Layer 5 of a small transformer language model trained on English Wikipedia (8 layers, counted from 0, width 128). Numbers have three digits each and are written without spaces.
A neuron adds its activation times its output weights to the MLP's output. To switch it off is to set its activation to zero at one token and run the rest of the model.

Output weights of the MLP neurons that the questions are about. A number n stands for (n - 500) times 0.00064.
n13: 732555593446397466470537399521536710733406523601463574343552532510438633477296357395459628658397393366651610458390206519464579490645388320440530384348509518536471577339262591481482341612456484568452528579578703419388581506446484331498374410534462495589516580399419593457387496456562475516675533334591597507436448588557622697521762290625653431587603573279563376429595720467404414619502
n25: 565539651453555601460371618449608562692488574431778279594458816686507487562600567501485512476421496394528610484622364639633526495284451491582515632429533565475605385481700583277469492434599468737529513314513761569420466611719483444590617652611333680475600429558567496592468435504580336472522459312266518391536574642472606471655382601167550447381480332679501365452574414459372327468348
n27: 533489475288674458347497465375475343547435456528603684642560541425686584668610606434537542554307580548510819372532546571417529428490400605442504526231480503515542395525481552348578323393353253433605477505476283379577326521509372444557521263699510483512615497418572438604622401618574407402624608704541356386391550515364471318651446398640796389477444186535345327509441391317603415497687
n43: 560290387771588434521405428493378513640502609317398451555296460535415425430482388576454655671510487437450026394468466603428552578664334489404573475567361504648465566549526543488500391569388392609603553518503505470490602487733451343435369509709506634291515606466519684400557390456548539496442699481521476727477407631479685576621558709523520495379413727305575412516428411404482305712490
n44: 430480672553566394500625428679630355520518396640546519302341532596387341585392530535525648402479482524344330599607610499473468352459651508397706469634407281561325547541562442345416555513263599488383560345440416533536350588383555597546645523526513380702564493463684441418327518550678552309532562536448675527684477553369561526331469416412352622502519481629349554660394447469353385364539
n58: 480460755700610592716389402576503551591628754415542500492306317543382655663425521502567611513533409418602463445364246348438584436493386351645744461638506744539389473441361516610396550629264573584594518663665573438484580376478433502563479505378417546537569479456524655266566334542351423374281332294311465531668489504458465514619654682417477491479545539482430270415588439447504436403520
n74: 651428472279547644376607453465355398545485584450483367544372541708400469749604556509516767411363488412620582508467458518774235536573456430531510517460316510580370679348215404467465540443664571571477439696261324403280372375525596423574517478575448484534490391776566372475718502793113790372337452356527508552503535610493538489500446390496521476379344273589532454338510402364385456374453
n106: 503447542645686519445418369444649558559363690192442622467492702304575377447705357335445649415574391355600626429519339660479462477249310604645405487314437627561421593549606511544452511547340435527580488621403383539559625507536385484457428522478645522454677437469687510592486649434310633551744562489494468503624468549600623523557674639256551481579421559535634605254524247219576676604466
n112: 618597389631404377591645605388470402530242455679426656554339554267401568531537535440594728584342635271625454453532501482278524586445511804543388479453477587406584479551386447475523531570425387366461437508474495337394473511446385433684590405474616472503302451381277414579680587418213311326361675502484466698453386681514590493272546463519491474638273494419629556431429478315474512631618
n123: 335517239517517442227619689413223536313514489573496570611525513382585466636587623542477615406506578621512847580557525471404324669544404633489482473503391665591497650628462416550599364619743565510534366706480495673497681620636394412269585622430561465429412520481543414469715595593431629653545455562277505591563576371491308371392287485535473598492432306474548462619392487582407652602390
n132: 643247476557430503607584502443489486389425557555635654592622475738424491174437442705612441503441354422640625586392467281559582345349314380670518334608632640698472477287312494474523422432405581547516437559670348569491732474499295445574597530414422630386624573512607488193609577741354387679484611575439535480436639491567258555124536417502535470543588496411373399591235532515715437445264
n139: 601824479429369679355549680424410415501515362718365434350444660547596508529781336479610610608336454611444655464614465553341394274363457781440479457564498519563346373513534402389510578601583401513500457605546606698644419420492664359378612388454561502540587470319520477610448465710411476538550453596392439443542441695477481284475487450542568446500426484338664495415264525492580449544445
n155: 434604316564628619419563623572607480591528496826423498413474583402394537418606516533661744454565419546456460562416606567588415378446425709365534540573636530574241553374400356719279554663371516702332494537676433755439399473477444521453371459422452508433662520619620485508719625540502307634405507546427520610443624380383576678454303486591453494639662558588580484369270226500644483388621
n166: 446736503417534710555355442539503714334521475534490521526730598653443531452435576495370435453570606442338735568412419723501598673597446362682438495298488414445596417616581676347472607684501537513433550401454623535535706321233689436433723476357573589346568439368412484630492581525569449596547393481547473388410421288502445409471603462327426308346600492523591342579439403681537556534352
n185: 486542564415384417340433499450652546571390405624479541505539575488471480402626390392428323631327651476495530512583560456473689652672302668448421561521585481521362573376436495552476491476458509525493372615386420628584548571606404564448501290371380379349518502535407263552704546340347562580587367639406360450587468635528615508530635347636556366599388631250459731280323488514493369520576
n190: 582560406412382374444339473649414585338604276375549487527817496331631589488612572514435468440301574564502390541645417247507615365500452377529340468486484381450592574293395558491423553256402646397420411596485450522457372515420364760424451688610600520646419602585543599479502627840425402397518576500505689603718545609429687577275573488479420630459684430473603675350286550568458305424427

Each question names a token from some text and the token that comes next. It shows the activations a of the neurons there, in the order above. A number n stands for (n - 500) times 0.12.

Then comes g, the gradient of the next token's log-probability with respect to the MLP's output, scaled to length 1. A neuron's effect is roughly proportional to its activation times (output weights . g). A number n stands for (n - 500) times 0.0007.

",", then " and"
a: 498475505498476485498502503517553480496504468502
g: 616630663483407493477462524624498323671524574387620515589672365496511461442431385460605748494686487423712484340611447785586301474278634558480549335543375540578498576524480666453552620486685702398443594734483471546762551515481435467602647590405751607568664641378442663564436697399512475755349620502502674676606255781702469462208601555384476597808458634477631599562387393469414742353339
Which neuron, switched off, lowers the next token's probability most? n132

"ub", then "ase"
a: 497507501494471501498497501496502442497504507500
g: 546456430482513520344361733337680448537532383529675334619429286555374543576422545238471421463433377612306653548250423580502399606640222626688513540495499503544438450646311371783592454213699430591432605297359759554510518494646405426533602718444323508526707445682495514795487667327480524606298427446290426465690332389486625579342690461500410239695569396515482626537552432492619541573363
Which neuron, switched off, lowers the next token's probability most? n44

" M", then "ult"
a: 501499502500500501502502502481500466495500483500
g: 744544611573364459366461436448440414480532510566425625582392559180659342486586516782359165447605483539792507549602362386705582415548231491552597516515416504507444471473537533290544517254443498333608460269469310355766417481566436605334615352446490476708410426307480472476681676611657529379569648616372246423674380492504402714544318672597658557524373314255337340406586535590395597449489
Which neuron, switched off, raises the next token's probability most? n185

" Abb", then "ey"
a: 502502502497503499503499507501501449497495495497
g: 528418627425479439530549358613867587474430644544602531386493666482502457584599471806611528669344509464824231291470782505491422345502759491442568581641646470457300541545573573779743315599428502468473396457618302502531566389588533429492489260494382241729324481493592415493419473486699370329650450599454307625418466630719568359594581569570612611628450467500314812407541560611587585524596
Which neuron, switched off, lowers the next token's probability most? n166

"ing", then " countries"
a: 487496503463501504501518501500499472511500494547
g: 692509431522421439437388573365434320598545434624616471502572499319335393471466609443380300249495516557441502431533368605433400444510574367314569452697476448527234542457404604595378526218629571631438344636315527521482658334472441538449536568572335267398637328417839389426499676607751488563657400540384598454447472754299483550505541429519255856308484486201365527751235583551308622503492
Which neuron, switched off, lowers the next token's probability most? n190

" and", then " the"
a: 461449498496501509500497500500544486501493493516
g: 612446653505736457586465532540667670409794631583277464565576456437391457443386440526691383481323647786506649487586571377543568397605808257479710475687163524365379514429447434435461495544378622411393568410607492584410334473449322390671672590548366497359640490483189496522240302405527419582692550538467533350442512362385194528364547461451578554565773527408446456461356750540489700637413
Which neuron, switched off, lowers the next token's probability most? n132

"ords", then " can"
a: 493550506501500501498525500499499488500500485500
g: 523247438395641557385593375156584478537634417556617603506320687465528388352334326508373519552372436365672498407780378748410415511509504420430465687519622305388409613482582390567503299270524386724501537663512504713705800257597504418615636432538521534501716495489503364465635365571686352593703483468624596601323641710458768571500608357778544437378496358549503424490521522399703527639445
Which two neurons, each switched off alone, lower its probability most, in order? n25, n106

" of", then " their"
a: 499494502448414136484502494528483484499547493506
g: 748452665663418605696538347329515471477572647559508507430631411410394668461282518512446354609438483564622578503678337440473579593577345446268599423503430450454572866395654443504500431483624192461619503401513638676727534330698750565665527508631397476427460575496478518464326504462554300661586466667487466547145480440361281537517492432452380405467764789164301456457662644370335480467481
Which two neurons, each switched off alone, lower its probability most, in order? n44, n74

"ature", then " Series"
a: 442541504506486507505490505536501473523497484499
g: 340458353493422545501512536523350330445519362276543238688555698516512433321469539521385575360475464484506405357587598378603356374545622385413476409493567593336348343493369465327635522487642527752456485129620473664498682370314610402204310304461174334324441609354439548400520452593400569098440682453631559493496486595648375565432508366427485425542661416642640664587560523589529658429786
Which neuron, switched off, lowers the next token's probability most? n13

" on", then " March"
a: 500493502460453281477502486530459487508499495500
g: 437401378465325436279698307553676352775237469524647541292726576869418645394544692379373587237389512357658197491409615547577402320476597541580475357437645494554424410608395561429344550583551604384442308558517599326434662472586594443703430496540408548486421204451415480438673542574502642480489614583502581425600481584390701472688485595626569561461440606613489601566546526766605763762615
Which neuron, switched off, lowers the next token's probability most? n58

"if", then "ican"
a: 498500497479507503475496502565486485648561492556
g: 451601577494376536647478556538603536571763348440456641622501496484645454493642665401452357545531420609392391755340455542672628446414441531511658273531700571419467262475703481248483652299384658637631434492538244639318491530518555686522377763740540445652446438645582323577392373411558720161577578592604405521524394564527504511554472607487450359194652480666483630375279192391271578514535
Which neuron, switched off, lowers the next token's probability most? n190

" |\n", then "|---|---|---|---|\n"
a: 500500501500499512509496500497499446500502478501
g: 522716628557510233465333349520498388583382542222626507417267634277504559486615619449326294431381415773516567390511447642419539475606384501325920555506677523714516493562485456652534376164400510489697496492747343315334754471454522374511703418666527555303441499566394664713392490597520742348724556471516435615509499387365432532505509591731498511594531358593535356485378497484435584505619
Which neuron, switched off, lowers the next token's probability most? n139

"oy", then "alty"
a: 498491471502500504529500497495503494494499478502
g: 577537652593303518633571265587395335546648487402562449391594524503511407515424387534405531494435236544449213509545520221482643582557488526706333348489549455317555508480427584389774530387425577550436345353309544435634576611517730345746619608518629440594617471264316359559360349641545562229459785577537308670765557504702478505634557333392567459479669355324382493401692629804388564576452
Which neuron, switched off, lowers the next token's probability most? n27